Layer 9 of a small transformer language model trained on English Wikipedia (15 layers, counted from 0, width 128).
A neuron's activation on a vector x is SiLU(gate . x + bias) times (in . x + bias), where the dot is the dot product.
The model reads these tokens: "erv" "oir" "." " At" " River" "side" " in" " western" " Mal" "he" "ur" " County" "," " it" " receive" "s" " the" " South" " For" "k" " Mal" "he"

The vector x that enters this layer's MLP at each token. A number n stands for (n - 500) times 0.0026.
0 "erv": 656 539 562 542 438 415 425 406 561 604 651 444 648 448 478 636 454 400 669 625 471 467 587 580 491 421 501 463 466 491 559 557 592 485 507 415 464 388 558 554 513 584 528 447 549 427 447 607 552 481 506 384 266 541 450 611 436 487 529 451 461 504 559 503 329 636 502 450 561 462 507 537 583 525 289 470 409 475 418 574 644 428 428 419 605 580 389 411 434 441 460 480 577 512 593 502 510 533 585 464 484 454 548 530 439 519 552 537 330 731 399 509 474 488 410 565 530 639 574 539 666 425 512 573 465 469 580 454
1 "oir": 736 447 519 560 487 427 522 434 558 500 631 425 659 478 419 585 464 377 918 553 483 481 566 473 499 487 494 372 478 488 564 644 532 549 491 540 479 406 667 502 430 570 466 447 529 307 528 605 530 383 515 476 274 656 450 655 445 479 479 402 545 449 532 529 361 585 450 455 537 491 419 514 609 516 300 412 441 507 464 506 678 462 474 464 703 606 491 253 431 444 472 433 562 536 590 520 462 499 523 462 539 363 502 538 529 503 507 644 334 592 357 527 443 465 427 520 497 548 536 500 611 494 582 564 501 601 577 454
2 ".": 753 438 487 562 464 435 497 454 536 471 623 488 600 511 466 558 478 372 967 568 447 493 550 447 469 504 519 430 504 466 542 680 543 566 500 572 489 370 633 443 452 619 409 444 546 263 509 607 495 405 525 448 273 675 407 586 473 473 459 366 637 478 531 568 396 555 429 481 533 505 419 536 618 504 351 451 510 494 453 486 680 476 482 489 690 605 518 229 482 452 463 429 532 527 583 552 481 488 473 461 571 285 492 549 484 483 567 597 373 579 360 464 461 511 488 483 526 485 518 501 605 508 579 538 530 598 525 481
3 " At": 440 617 610 558 530 619 339 425 653 412 509 692 441 490 538 575 518 429 459 451 363 498 551 554 459 560 450 470 544 389 521 548 451 427 520 610 485 494 579 272 613 710 550 358 551 488 351 417 438 512 487 500 282 466 357 513 505 500 582 491 553 407 397 476 441 492 482 361 519 435 456 451 488 559 404 450 568 537 567 533 646 430 259 483 635 357 461 449 561 558 297 398 591 524 485 512 494 367 566 575 449 303 610 519 603 544 571 607 363 535 434 533 491 363 569 452 565 491 441 403 428 477 471 455 556 510 405 458
4 " River": 386 683 536 480 474 640 457 500 583 465 752 480 354 442 376 622 435 451 284 486 533 395 681 450 485 459 489 573 490 435 528 462 510 744 414 653 464 427 459 396 443 443 633 425 565 528 505 597 630 544 478 627 304 601 464 588 535 377 383 539 404 570 547 496 337 461 441 463 310 452 578 540 627 285 497 420 436 515 625 528 426 340 288 456 410 475 456 419 447 435 563 344 649 708 552 527 510 461 473 458 407 382 637 488 560 555 533 559 454 428 459 479 624 300 490 508 493 512 455 650 421 488 435 449 276 392 459 550
5 "side": 497 701 412 556 462 491 517 530 415 570 453 509 479 445 319 607 484 415 433 385 416 468 524 386 605 482 393 499 456 444 473 593 635 637 409 594 542 434 560 610 354 456 744 532 447 562 544 386 520 576 598 394 307 571 582 594 586 354 366 568 520 353 490 342 505 360 408 544 333 510 586 535 490 376 429 498 416 509 558 523 659 375 332 382 515 482 537 313 382 427 430 417 689 516 518 418 502 413 414 381 420 383 503 514 556 376 644 481 661 517 578 540 561 378 336 456 339 750 442 547 513 610 295 431 484 375 577 551
6 " in": 401 479 415 495 608 501 441 496 508 539 467 583 513 503 447 484 488 470 409 361 498 551 480 471 411 502 300 492 446 430 533 682 464 432 567 619 417 453 519 418 384 652 552 463 407 491 445 391 494 479 472 375 265 492 582 531 475 406 618 518 486 398 435 407 389 418 538 395 377 420 486 498 558 467 495 524 473 427 447 444 633 536 270 397 570 446 679 355 465 487 471 595 598 534 582 483 534 485 450 468 478 501 497 573 552 511 561 486 504 465 520 497 544 469 546 403 580 827 436 475 463 515 514 441 590 471 474 455
7 " western": 490 652 334 558 678 486 487 391 466 493 586 527 612 497 460 674 662 529 492 414 524 541 570 552 511 512 394 496 477 383 576 555 746 479 431 562 436 365 517 452 455 460 599 465 414 534 531 512 422 502 570 493 301 624 450 397 300 409 487 458 340 498 502 365 430 450 612 432 358 481 501 395 534 258 543 351 474 489 491 372 649 544 332 442 547 409 545 454 572 474 384 563 549 699 530 506 516 553 495 445 437 442 513 655 614 485 624 432 383 595 679 580 526 423 614 463 555 656 558 403 320 540 452 651 501 319 439 591
8 " Mal": 464 561 473 515 568 493 506 425 539 585 598 559 639 291 372 590 524 435 320 536 640 646 798 591 578 476 438 497 529 464 577 518 562 392 412 686 464 568 428 466 377 601 624 639 476 689 516 595 607 559 552 558 302 497 466 514 533 453 522 532 440 607 578 527 460 600 646 492 467 528 579 403 410 431 560 541 553 573 451 441 505 575 344 544 549 458 478 641 529 726 299 272 578 686 547 372 491 584 583 416 600 476 517 532 383 530 448 436 531 563 388 497 520 549 427 619 735 585 589 669 443 540 498 502 465 514 411 571
9 "he": 471 498 697 676 197 412 637 581 282 618 423 373 626 318 418 686 489 441 494 648 434 722 560 509 454 460 488 512 377 437 366 385 612 434 340 551 390 520 398 624 476 545 665 445 557 721 385 512 655 510 614 545 348 454 498 535 622 513 420 568 480 524 568 553 705 494 459 348 392 490 458 321 573 339 381 412 520 455 617 476 503 417 521 451 399 492 426 540 483 572 313 229 605 533 551 547 414 502 530 540 536 790 458 411 279 436 442 342 457 630 487 447 497 342 544 512 378 703 521 710 446 508 403 495 536 609 532 581
10 "ur": 505 514 401 605 535 564 670 502 528 628 406 389 681 528 389 633 517 398 548 601 528 374 481 381 446 386 428 431 576 524 492 483 569 719 558 612 522 390 470 613 282 594 616 527 435 611 523 279 496 515 498 415 303 502 541 542 587 490 491 731 542 329 483 436 352 431 441 394 418 486 534 449 431 477 430 476 545 433 413 568 623 577 460 548 386 588 446 421 455 498 389 261 495 484 523 507 506 586 496 466 595 595 430 586 642 515 510 361 565 534 518 505 388 224 462 479 478 721 531 653 553 520 240 375 515 472 480 412
11 " County": 429 673 449 573 625 539 573 419 607 607 359 395 533 657 359 646 603 360 431 401 434 360 626 422 426 408 384 438 585 377 537 529 643 539 662 611 455 502 499 481 266 664 497 442 412 397 521 484 604 482 540 384 294 559 630 451 586 453 342 469 508 304 484 555 327 547 445 523 484 467 523 409 469 404 414 580 469 482 556 588 556 556 382 428 446 393 545 476 532 357 509 415 517 641 633 443 508 534 319 524 504 452 538 567 527 464 641 384 504 542 658 561 509 423 514 456 415 680 380 557 458 510 328 507 490 460 541 469
12 ",": 455 666 469 522 613 523 468 563 593 565 565 455 665 499 516 529 646 334 561 326 429 526 524 408 455 379 379 530 392 471 587 544 565 546 687 678 473 509 479 480 346 453 587 516 486 354 548 440 573 502 528 370 269 587 485 494 534 407 596 546 507 440 529 481 444 491 487 472 305 387 532 464 463 512 502 512 494 485 497 290 587 468 359 430 514 422 545 561 471 547 480 595 549 505 557 529 600 493 507 527 519 328 562 502 529 476 590 383 506 487 552 437 460 670 569 458 596 646 450 539 498 644 470 513 492 452 527 591
13 " it": 356 624 399 461 467 326 470 475 417 437 432 571 500 430 621 539 527 361 583 468 288 544 645 483 390 465 523 356 358 493 548 393 601 370 431 460 380 584 623 457 371 549 556 300 550 471 631 374 540 479 651 560 299 450 403 540 481 556 529 497 438 404 381 481 587 464 612 316 337 500 488 285 590 461 639 360 579 533 668 487 453 514 396 450 555 515 418 532 283 533 486 441 597 586 571 441 444 567 471 617 610 354 561 464 532 436 462 606 467 596 480 633 503 492 633 576 553 669 327 585 453 606 442 405 466 515 605 502
14 " receive": 493 664 579 505 653 448 471 482 734 669 540 527 417 670 451 514 415 580 479 378 523 453 334 365 425 502 465 253 378 490 471 471 387 583 466 474 502 584 583 423 438 708 663 363 562 366 450 341 459 615 671 624 307 380 532 456 553 519 489 577 370 337 371 531 455 718 391 371 517 561 542 575 562 549 542 485 596 524 489 439 597 375 397 578 524 477 383 545 482 618 407 456 639 475 636 541 537 547 584 469 588 437 534 532 412 433 555 560 565 488 563 676 515 483 610 431 483 577 559 409 492 663 468 595 573 636 549 607
15 "s": 445 525 649 468 540 376 336 451 635 550 533 475 381 560 573 558 375 548 525 463 475 502 509 414 441 495 515 318 517 508 541 375 363 659 623 424 424 607 445 626 444 473 638 386 521 413 570 331 391 622 475 569 304 364 434 434 571 508 547 546 264 319 431 496 513 591 319 402 556 467 510 495 537 417 398 410 712 365 450 518 599 533 485 589 494 550 453 474 411 653 379 662 621 460 657 557 493 503 530 470 554 407 431 608 524 329 449 556 565 515 487 547 696 423 634 372 508 538 611 364 561 597 531 561 553 469 427 674
16 " the": 482 480 669 471 535 416 389 607 669 324 401 399 409 494 469 630 448 655 529 480 334 455 584 440 532 587 503 503 476 539 542 458 372 564 480 437 439 562 643 550 514 462 501 441 512 392 596 430 421 418 570 637 286 439 417 430 562 531 606 456 322 287 413 513 479 485 404 554 618 489 564 606 645 559 526 431 662 493 385 508 553 643 426 532 447 494 377 466 399 564 509 509 464 458 584 551 402 480 640 501 507 420 446 508 525 408 336 575 521 622 457 466 610 388 598 309 463 529 693 462 445 449 507 474 452 415 490 526
17 " South": 374 628 294 457 595 533 499 553 595 565 476 552 539 465 437 576 494 540 353 495 642 546 719 610 458 456 281 654 682 541 496 393 556 523 473 586 519 436 517 485 284 452 547 593 630 483 456 431 528 502 519 596 301 616 581 488 498 586 473 441 359 376 448 552 341 431 552 455 504 584 569 454 647 511 427 463 478 524 571 488 575 570 428 388 465 396 588 481 568 362 451 460 564 734 546 527 418 599 416 531 469 492 629 502 497 301 474 614 400 472 553 500 544 428 457 458 661 479 656 601 464 411 362 520 317 556 376 658
18 " For": 525 625 403 593 506 555 483 527 555 534 560 600 672 620 596 528 480 413 240 419 593 622 702 584 491 466 310 522 327 441 549 485 513 615 451 608 450 482 477 549 491 781 543 314 580 717 347 579 559 529 507 477 321 493 647 695 685 628 427 509 562 509 543 495 649 441 504 416 405 594 552 619 402 415 388 590 511 308 614 524 601 422 412 493 511 286 544 424 574 613 461 504 681 560 594 462 554 351 523 536 371 494 638 307 428 375 689 506 577 382 494 614 544 405 322 502 600 512 628 515 421 579 441 514 459 559 484 529
19 "k": 376 669 505 600 516 422 570 526 534 705 526 502 654 505 328 616 369 463 434 557 410 483 534 556 516 505 439 486 551 540 439 486 515 642 704 451 527 361 480 497 417 313 712 436 485 833 488 428 544 668 519 451 328 555 572 549 591 408 431 665 507 394 601 543 486 182 467 522 465 442 598 606 517 308 450 455 484 314 516 333 661 445 480 439 449 599 627 343 337 406 547 396 476 672 663 476 510 508 506 420 362 508 540 465 602 449 528 395 481 395 522 427 403 286 293 436 448 538 416 640 379 592 450 335 381 534 550 698
20 " Mal": 482 554 522 519 600 466 556 524 508 549 464 555 582 336 397 633 489 575 199 500 586 580 810 513 748 435 387 413 532 489 552 656 561 413 464 741 514 594 438 420 476 532 605 594 545 663 455 530 653 447 563 437 304 452 463 482 504 473 542 491 424 599 636 497 498 663 660 502 513 503 411 451 432 351 498 483 486 561 459 549 529 621 450 483 509 489 528 525 512 570 371 233 517 620 507 330 462 566 551 373 448 393 472 488 411 582 511 481 603 517 357 467 549 526 331 653 704 683 531 548 498 534 494 375 501 472 378 608
21 "he": 497 486 708 619 265 402 616 595 237 644 371 385 575 329 466 666 465 455 511 659 385 757 604 483 544 464 447 445 401 459 357 470 555 442 376 490 406 501 401 573 521 529 726 351 541 757 384 513 651 503 641 521 349 421 455 500 591 505 498 509 506 521 587 569 687 509 481 357 421 502 378 329 527 380 354 417 519 464 623 511 536 410 584 397 400 466 467 583 414 413 374 191 580 514 511 487 400 501 499 558 505 895 463 408 274 465 544 405 452 644 484 481 463 352 504 437 403 735 488 656 465 509 431 431 491 606 534 569

Each question shows the input weights of one neuron of the MLP. A number n stands for (n - 500) times 0.003.

n186 gate (bias -0.225): 562 449 445 660 438 358 243 523 600 419 553 358 387 485 602 452 589 365 462 494 378 517 550 491 447 500 381 526 674 414 361 543 398 540 485 426 563 488 577 566 471 422 415 562 462 458 581 441 419 339 497 648 437 477 567 710 378 654 415 546 357 526 555 500 672 537 455 458 439 519 671 449 438 572 462 529 466 460 382 554 464 369 515 522 651 540 470 450 306 332 589 437 472 491 590 427 516 312 365 543 475 611 466 566 263 536 588 457 432 549 503 368 484 605 654 465 592 582 539 346 471 359 592 455 564 480 524 470
n186 in (bias -0.084): 531 602 461 512 552 628 501 571 611 454 615 424 590 461 396 423 484 507 427 600 444 392 459 389 391 663 465 475 539 535 434 616 411 556 514 412 509 643 362 691 467 450 524 569 613 384 438 483 479 592 483 524 536 594 384 536 488 499 363 311 414 396 548 357 466 532 534 586 435 596 541 581 498 493 306 342 631 431 305 477 665 437 452 249 534 372 382 551 521 470 469 447 616 465 600 525 438 533 523 495 498 578 520 512 345 576 397 483 562 547 472 444 632 597 286 499 472 411 697 622 379 490 423 491 570 529 448 495
On which token does it fire most? 16 " the"

n194 gate (bias 0.006): 537 518 359 418 574 350 452 414 518 523 477 549 547 466 496 539 594 444 493 527 376 611 716 599 557 567 438 334 538 544 495 503 339 447 521 552 493 447 556 640 658 430 492 553 430 602 546 458 431 489 450 479 602 508 515 413 574 471 374 444 471 408 501 590 411 446 513 522 410 639 555 545 454 565 521 490 375 614 232 517 507 508 383 520 532 558 493 442 457 498 435 603 516 441 467 521 563 400 468 433 552 576 532 561 635 493 432 501 473 570 425 495 465 391 499 509 672 495 656 404 381 612 528 633 568 444 460 583
n194 in (bias 0.091): 524 480 488 585 376 335 541 544 517 485 626 459 454 428 393 583 556 487 465 476 452 372 281 532 486 495 481 536 449 571 511 477 443 552 474 571 486 533 389 575 503 408 684 507 548 462 460 618 526 543 453 441 545 462 376 409 546 458 415 614 488 303 447 475 660 620 575 432 487 600 491 489 604 578 534 472 478 521 579 553 428 337 432 436 477 487 443 485 449 618 583 551 586 436 661 626 661 322 328 323 476 617 301 448 577 542 480 440 470 631 550 502 476 449 428 498 469 509 519 452 503 716 545 529 693 600 370 548
On which token does it fire most? 15 "s"

n204 gate (bias -0.049): 524 573 482 344 396 484 499 386 545 534 499 527 499 348 401 510 628 494 379 431 524 438 467 527 331 353 331 484 676 453 535 465 471 589 476 379 644 581 363 346 443 219 585 470 368 612 494 591 363 589 461 505 390 434 648 552 541 356 302 469 555 468 555 524 478 431 453 447 553 417 628 422 545 603 486 561 420 629 472 484 413 496 581 529 485 444 571 334 444 455 349 565 551 451 450 464 534 543 569 719 520 573 398 504 477 337 363 651 534 512 516 587 496 494 750 519 571 320 463 531 466 462 367 442 517 417 456 487
n204 in (bias 0.079): 440 572 680 604 339 490 543 429 478 545 478 585 736 448 509 415 555 509 569 361 533 530 403 478 582 392 516 543 496 453 387 535 522 653 628 470 579 405 522 359 412 369 528 548 385 464 556 622 443 714 455 471 363 533 417 524 479 556 522 483 736 336 400 521 483 511 379 453 462 546 513 515 459 372 517 395 293 522 482 552 527 699 601 583 476 482 532 420 367 461 540 462 481 418 570 361 519 732 556 689 450 618 398 627 419 573 396 515 480 535 495 497 436 400 592 428 610 481 413 418 437 539 419 398 437 524 666 468
On which token does it fire most, and how strongly? 19 "k", at about 0.94

n370 gate (bias -0.089): 437 514 522 474 484 645 363 380 462 348 702 260 408 459 464 521 543 400 499 551 558 424 421 515 522 455 465 588 677 472 592 590 598 465 520 499 378 533 352 549 582 448 551 296 479 668 465 412 463 376 369 379 414 483 404 590 551 499 536 438 407 540 598 576 350 314 305 406 453 489 567 579 443 513 468 684 655 502 454 346 701 421 697 572 444 520 398 560 473 443 539 712 521 404 513 468 441 497 669 462 451 466 530 526 339 704 350 503 591 545 310 583 506 492 493 517 453 524 750 481 520 376 627 598 617 495 483 569
n370 in (bias 0.028): 420 637 482 298 443 466 541 449 495 521 447 514 508 630 678 628 466 461 482 507 480 443 399 391 507 574 672 385 447 605 503 425 661 646 404 548 436 447 413 454 527 491 429 526 598 645 455 391 533 580 262 329 479 572 412 520 540 567 640 579 512 394 408 583 437 437 516 333 389 576 322 677 552 392 439 328 516 513 413 757 571 678 494 491 469 430 469 624 434 673 589 657 409 489 554 535 357 547 432 507 504 560 618 616 715 409 421 685 555 697 398 484 361 463 481 427 395 540 473 442 565 454 620 513 599 443 513 548
On which three tokens does it fire most, strongest first? 15 "s", 16 " the", 0 "erv"

n430 gate (bias -0.280): 619 621 514 802 550 598 337 452 480 456 567 488 504 352 630 451 514 434 368 583 396 472 499 672 190 505 507 537 348 501 477 404 306 486 520 590 468 483 538 479 563 652 414 534 534 451 411 285 479 510 525 482 535 506 570 543 523 508 578 508 688 702 438 646 486 446 539 456 388 443 550 562 376 563 585 550 617 628 550 361 411 496 398 578 569 394 432 315 370 646 450 509 520 523 429 370 398 522 633 472 354 496 585 613 333 508 527 446 496 565 379 306 514 461 543 501 459 652 604 419 590 645 474 452 423 645 492 564
n430 in (bias -0.101): 560 547 604 742 573 573 611 452 438 592 597 505 530 315 389 484 598 487 376 369 472 421 567 477 502 697 423 702 617 505 484 564 707 453 464 604 524 525 430 457 577 530 549 562 546 653 478 489 516 643 517 418 565 444 627 478 398 630 518 443 437 686 496 458 439 430 471 452 532 382 428 545 750 544 507 445 630 569 562 279 733 542 610 604 575 560 528 506 491 497 343 501 546 533 383 403 551 548 467 387 429 510 602 627 344 515 527 545 457 438 485 626 626 491 464 484 497 583 505 571 476 541 575 499 475 293 475 628
On which token does it fire most, and how strongly? 8 " Mal", at about 1.1

n25 gate (bias -0.158): 595 391 632 322 627 514 565 426 686 511 568 666 491 491 448 612 531 420 498 418 387 451 638 436 563 538 591 630 423 404 537 478 467 595 663 245 766 389 463 294 385 271 464 451 499 496 572 436 491 361 552 417 609 504 572 529 554 571 544 524 604 464 587 416 483 641 592 464 484 439 651 508 447 515 450 527 528 307 491 559 335 854 497 626 652 634 811 461 498 527 615 429 364 557 708 624 554 637 513 611 421 471 426 504 447 567 582 395 558 408 492 383 397 412 554 386 590 730 433 585 316 493 271 449 531 446 571 242
n25 in (bias -0.121): 382 309 493 476 660 493 541 533 402 648 491 361 319 466 517 369 673 543 537 470 411 544 485 622 652 617 467 449 531 553 557 615 372 511 379 680 656 667 496 701 611 534 485 528 411 507 458 331 507 515 698 185 450 440 371 446 503 651 550 404 426 516 459 420 476 643 651 482 540 545 463 503 671 433 467 576 403 450 374 426 659 556 343 414 525 413 384 587 432 566 530 558 487 532 639 528 672 212 510 503 514 444 530 565 407 508 524 275 340 436 513 411 475 460 391 495 316 425 514 618 459 611 550 546 337 542 521 387
On which token does it fire most? 6 " in"

n342 gate (bias -0.051): 439 645 538 425 461 528 333 440 582 505 553 587 402 382 544 543 390 483 529 516 570 507 407 524 490 508 360 500 490 554 494 509 418 423 477 336 485 396 650 668 661 508 485 449 449 469 467 586 485 332 462 448 483 522 561 602 356 704 510 516 451 328 437 597 469 458 652 545 258 541 453 652 484 654 462 497 438 365 633 447 518 558 358 374 669 539 604 555 372 538 498 492 684 685 593 451 412 418 499 516 314 450 404 563 310 644 598 515 630 465 438 536 641 611 499 453 557 417 391 541 461 495 456 413 514 576 440 463
n342 in (bias 0.047): 579 563 563 478 558 479 442 582 716 565 342 458 638 572 451 518 326 374 556 466 532 372 470 490 537 560 396 564 461 454 497 555 387 571 615 380 450 519 572 467 668 438 445 522 568 619 556 596 457 624 536 454 574 462 415 541 407 648 643 608 386 378 538 539 622 345 595 468 495 526 548 526 383 552 551 650 537 473 560 445 468 497 545 460 569 327 641 423 532 550 475 398 541 681 539 566 417 533 615 459 494 589 477 587 522 561 375 738 556 724 557 491 497 434 428 521 415 613 552 530 380 373 660 578 613 719 504 289
On which three tokens does it fire most, strongest first? 18 " For", 3 " At", 6 " in"

n434 gate (bias -0.157): 530 441 482 388 210 562 745 408 529 453 648 724 547 378 552 669 458 559 446 599 554 364 551 678 484 749 707 403 415 581 518 411 402 487 398 475 561 374 514 442 356 485 469 644 516 467 554 298 481 505 573 715 596 517 475 456 619 473 614 546 625 394 290 600 615 491 451 460 333 302 457 452 457 629 531 413 611 519 464 372 503 549 386 483 580 534 508 628 628 279 508 656 471 609 486 406 372 558 582 587 560 533 503 559 487 488 443 460 415 422 534 583 426 527 457 251 615 435 406 506 741 406 575 405 703 461 537 467
n434 in (bias 0.099): 539 545 548 536 624 510 260 655 513 526 413 512 463 455 401 517 502 357 619 337 459 555 519 467 486 505 322 415 760 285 413 632 710 487 554 516 556 503 385 463 619 578 704 669 461 458 467 669 589 582 536 446 354 543 567 613 346 510 426 453 478 632 477 444 473 512 518 561 492 758 543 347 449 369 475 535 608 562 511 610 432 488 605 530 452 528 473 414 412 590 450 434 485 440 464 603 648 527 456 490 485 519 684 395 459 547 706 509 614 624 630 617 456 382 686 620 468 440 412 555 329 425 361 529 324 450 513 628
On which two tokens does it fire most, strongest first? 13 " it", 3 " At"

n272 gate (bias -0.073): 483 429 504 449 496 440 419 290 638 594 711 694 518 513 544 420 555 440 563 493 357 437 561 542 485 661 785 421 406 539 399 497 519 618 691 589 481 533 506 502 302 502 551 338 606 668 643 639 620 424 339 611 502 550 480 449 516 395 355 512 522 588 604 277 422 582 446 614 652 467 501 230 594 565 420 456 427 507 465 415 426 512 660 624 542 646 632 424 364 669 481 607 379 350 537 361 529 528 434 521 424 373 389 560 592 504 430 534 571 503 585 424 355 585 496 424 431 404 418 513 513 552 522 481 592 408 485 579
n272 in (bias -0.202): 565 442 580 349 562 553 416 656 393 519 600 314 601 529 562 541 624 359 385 499 469 494 728 555 553 531 654 544 505 606 390 525 586 372 528 500 644 681 464 622 454 402 512 707 367 477 476 657 356 553 368 462 437 684 444 431 485 506 504 347 524 557 378 389 425 451 618 648 584 467 486 453 347 671 418 565 388 466 502 480 527 480 632 649 635 380 622 594 412 754 423 452 686 521 424 454 532 492 469 421 328 613 405 628 475 327 312 513 501 524 573 459 527 554 534 495 375 531 545 599 493 526 445 426 416 406 525 470
On which token does it fire most? 14 " receive"

n292 gate (bias -0.021): 557 435 309 556 516 519 476 550 436 510 638 449 632 516 513 525 673 482 499 466 665 387 549 580 298 408 522 502 626 388 389 374 606 574 571 456 548 588 431 462 555 580 546 538 293 316 437 529 490 358 549 433 348 537 281 298 507 528 457 447 363 544 528 377 448 439 523 582 284 452 512 275 605 548 426 477 555 501 410 442 328 410 568 433 545 459 703 272 612 550 551 451 506 492 405 542 571 496 495 443 505 416 635 468 550 478 530 418 455 555 516 589 556 611 509 603 462 508 430 414 489 584 467 623 503 433 461 697
n292 in (bias 0.018): 422 633 356 545 540 455 527 500 396 420 642 373 611 682 431 393 552 368 516 627 567 572 563 448 456 199 483 473 659 528 435 606 547 549 485 376 460 479 579 446 462 522 519 551 437 242 611 569 512 425 461 488 584 579 339 423 463 448 560 324 424 357 532 541 561 639 533 656 246 437 541 472 549 542 372 620 543 607 495 600 521 360 526 292 528 469 617 665 544 550 401 637 442 526 417 399 535 472 368 555 436 535 514 496 595 635 646 582 547 681 545 386 468 460 521 483 505 396 348 556 410 389 468 487 525 526 458 644
On which three tokens does it fire most, strongest first? 7 " western", 12 ",", 11 " County"

n70 gate (bias -0.194): 569 524 444 591 523 602 613 508 505 411 458 517 469 413 312 279 456 487 571 560 424 443 433 394 447 557 507 593 457 462 382 585 580 639 565 566 559 547 452 522 394 461 402 447 395 523 447 456 501 475 481 359 499 492 540 482 545 551 508 498 423 528 561 419 502 296 444 389 467 492 258 432 468 605 463 469 564 554 493 497 555 514 493 676 483 376 458 385 447 393 530 474 518 363 517 498 549 532 519 388 554 465 405 478 589 525 446 480 514 635 637 594 469 436 560 397 477 623 622 621 566 475 435 455 525 556 461 347
n70 in (bias -0.099): 519 703 488 503 583 558 502 562 464 636 501 381 440 423 582 341 530 459 559 445 385 650 558 502 582 554 647 387 500 337 404 466 538 559 426 443 673 562 631 577 492 501 477 550 498 568 379 500 549 539 592 469 423 596 523 450 472 348 454 457 553 517 511 540 560 372 264 482 385 548 404 530 497 626 438 384 409 467 406 472 360 624 445 581 514 465 698 465 392 522 491 581 490 344 495 492 587 394 378 368 427 526 533 458 560 354 531 551 449 626 498 680 454 537 449 620 494 538 606 605 725 472 331 631 393 483 527 512
On which token does it fire most, and how strongly? 5 "side", at about 1.4

n238 gate (bias -0.164): 546 335 519 593 560 556 553 691 445 468 419 566 522 672 393 456 524 436 431 597 453 410 472 477 502 369 472 424 498 490 654 383 514 499 525 472 561 477 521 483 284 558 613 216 658 504 703 432 380 464 599 453 678 559 668 463 592 504 574 525 565 689 648 416 424 457 482 421 461 689 429 495 391 491 424 470 480 486 389 246 446 611 327 519 432 490 455 465 450 536 470 523 367 463 488 710 632 385 382 624 450 579 468 569 493 688 495 322 520 407 385 464 398 535 426 450 639 433 600 579 410 382 498 583 437 460 326 426
n238 in (bias -0.057): 471 522 345 627 453 651 293 340 425 358 628 371 590 610 668 546 438 410 592 494 570 475 633 428 446 583 395 361 427 463 451 622 595 487 524 468 402 513 611 523 443 494 585 367 272 525 280 533 543 530 535 599 474 487 447 607 488 534 480 550 408 764 375 667 377 498 584 587 366 311 415 357 493 432 579 652 546 312 661 556 588 535 499 521 508 529 662 508 455 418 607 519 751 585 473 374 414 550 493 327 592 609 444 591 410 493 589 662 470 652 590 406 449 561 417 456 438 566 523 400 565 503 475 452 510 534 500 500
On which two tokens does it fire most, strongest first? 18 " For", 16 " the"

n388 gate (bias -0.139): 481 495 382 506 376 458 508 326 504 523 491 478 360 549 574 566 354 411 455 541 624 578 393 596 387 555 502 469 435 676 587 493 663 522 597 471 686 303 521 544 373 380 509 347 499 350 566 553 466 618 455 411 605 611 469 449 563 559 427 701 563 538 434 324 526 216 216 573 290 587 477 614 395 483 370 535 535 514 602 548 685 609 543 409 471 597 565 564 604 592 494 503 427 708 637 707 259 414 440 413 326 316 540 445 631 410 579 511 459 518 405 627 441 427 537 584 408 571 569 575 477 462 507 512 519 575 531 457
n388 in (bias 0.136): 592 485 450 545 466 474 481 380 556 501 483 447 537 488 652 654 352 571 581 494 451 553 307 458 521 368 474 393 503 578 424 415 518 608 394 348 431 483 417 554 617 676 645 421 697 406 607 507 592 665 229 478 512 520 481 270 481 406 428 470 525 398 529 400 488 445 641 613 449 623 510 396 409 495 481 527 591 602 234 613 468 717 387 411 505 759 552 512 640 404 408 472 322 447 499 569 453 502 452 546 413 504 562 554 462 486 619 477 550 414 339 760 547 402 529 380 545 566 668 437 509 492 458 273 608 471 509 350
On which token does it fire most? 10 "ur"

n365 gate (bias -0.118): 546 346 510 373 446 520 524 380 598 537 294 673 419 563 437 715 615 562 543 547 331 446 520 639 430 550 600 576 459 468 605 578 570 387 449 630 440 418 468 686 366 436 625 634 604 599 303 420 463 565 498 459 490 533 618 586 577 644 622 592 490 694 389 519 445 467 351 438 408 528 420 607 642 592 532 474 665 598 624 419 444 689 561 417 413 513 496 521 630 273 464 663 474 528 404 424 306 379 563 644 479 285 523 326 556 456 456 554 551 587 438 462 564 611 594 524 444 326 553 639 518 296 575 518 539 372 448 652
n365 in (bias -0.173): 732 379 368 376 445 554 438 412 440 573 569 532 396 523 471 651 607 611 421 479 451 656 556 793 464 582 302 693 475 518 382 629 531 607 419 587 400 467 509 426 520 480 578 547 540 693 517 449 548 429 555 424 515 640 599 510 434 654 455 442 480 514 522 510 393 540 383 285 559 451 582 642 573 462 644 629 626 513 604 401 517 660 464 451 474 455 466 746 456 622 266 479 602 508 353 567 380 400 424 428 613 543 486 405 504 329 543 496 729 411 555 551 385 575 452 383 387 460 427 442 411 387 408 558 526 424 538 629
On which two tokens does it fire most, strongest first? 17 " South", 1 "oir"

n84 gate (bias -0.029): 454 524 638 603 552 686 658 478 557 365 455 480 431 383 576 565 642 519 488 378 572 442 531 502 557 536 480 545 563 422 611 461 443 594 377 432 367 505 344 357 572 427 502 691 483 468 505 595 589 488 476 465 446 609 612 622 529 432 585 450 539 466 557 434 627 408 440 430 560 459 592 535 374 247 480 448 570 422 694 570 515 531 656 592 554 551 425 365 608 433 506 553 430 463 450 482 285 537 520 415 646 576 539 353 421 476 651 400 319 433 440 495 489 522 546 487 438 471 542 403 507 337 495 492 398 585 412 414
n84 in (bias -0.021): 712 491 558 482 492 424 454 510 535 539 405 560 422 483 474 558 354 469 607 439 440 413 564 491 482 532 628 582 505 444 522 535 415 514 483 511 673 344 382 617 554 472 495 293 533 488 506 538 492 560 525 458 605 518 375 327 581 523 557 411 405 368 376 505 500 592 546 578 638 554 499 546 582 580 423 549 420 585 554 440 322 425 674 576 509 416 578 548 534 516 345 561 507 542 434 495 549 498 399 451 374 320 481 496 448 498 402 407 542 565 615 423 528 453 487 607 486 598 596 689 553 536 559 643 444 565 544 666
On which token does it fire most, and how strongly? 6 " in", at about 0.34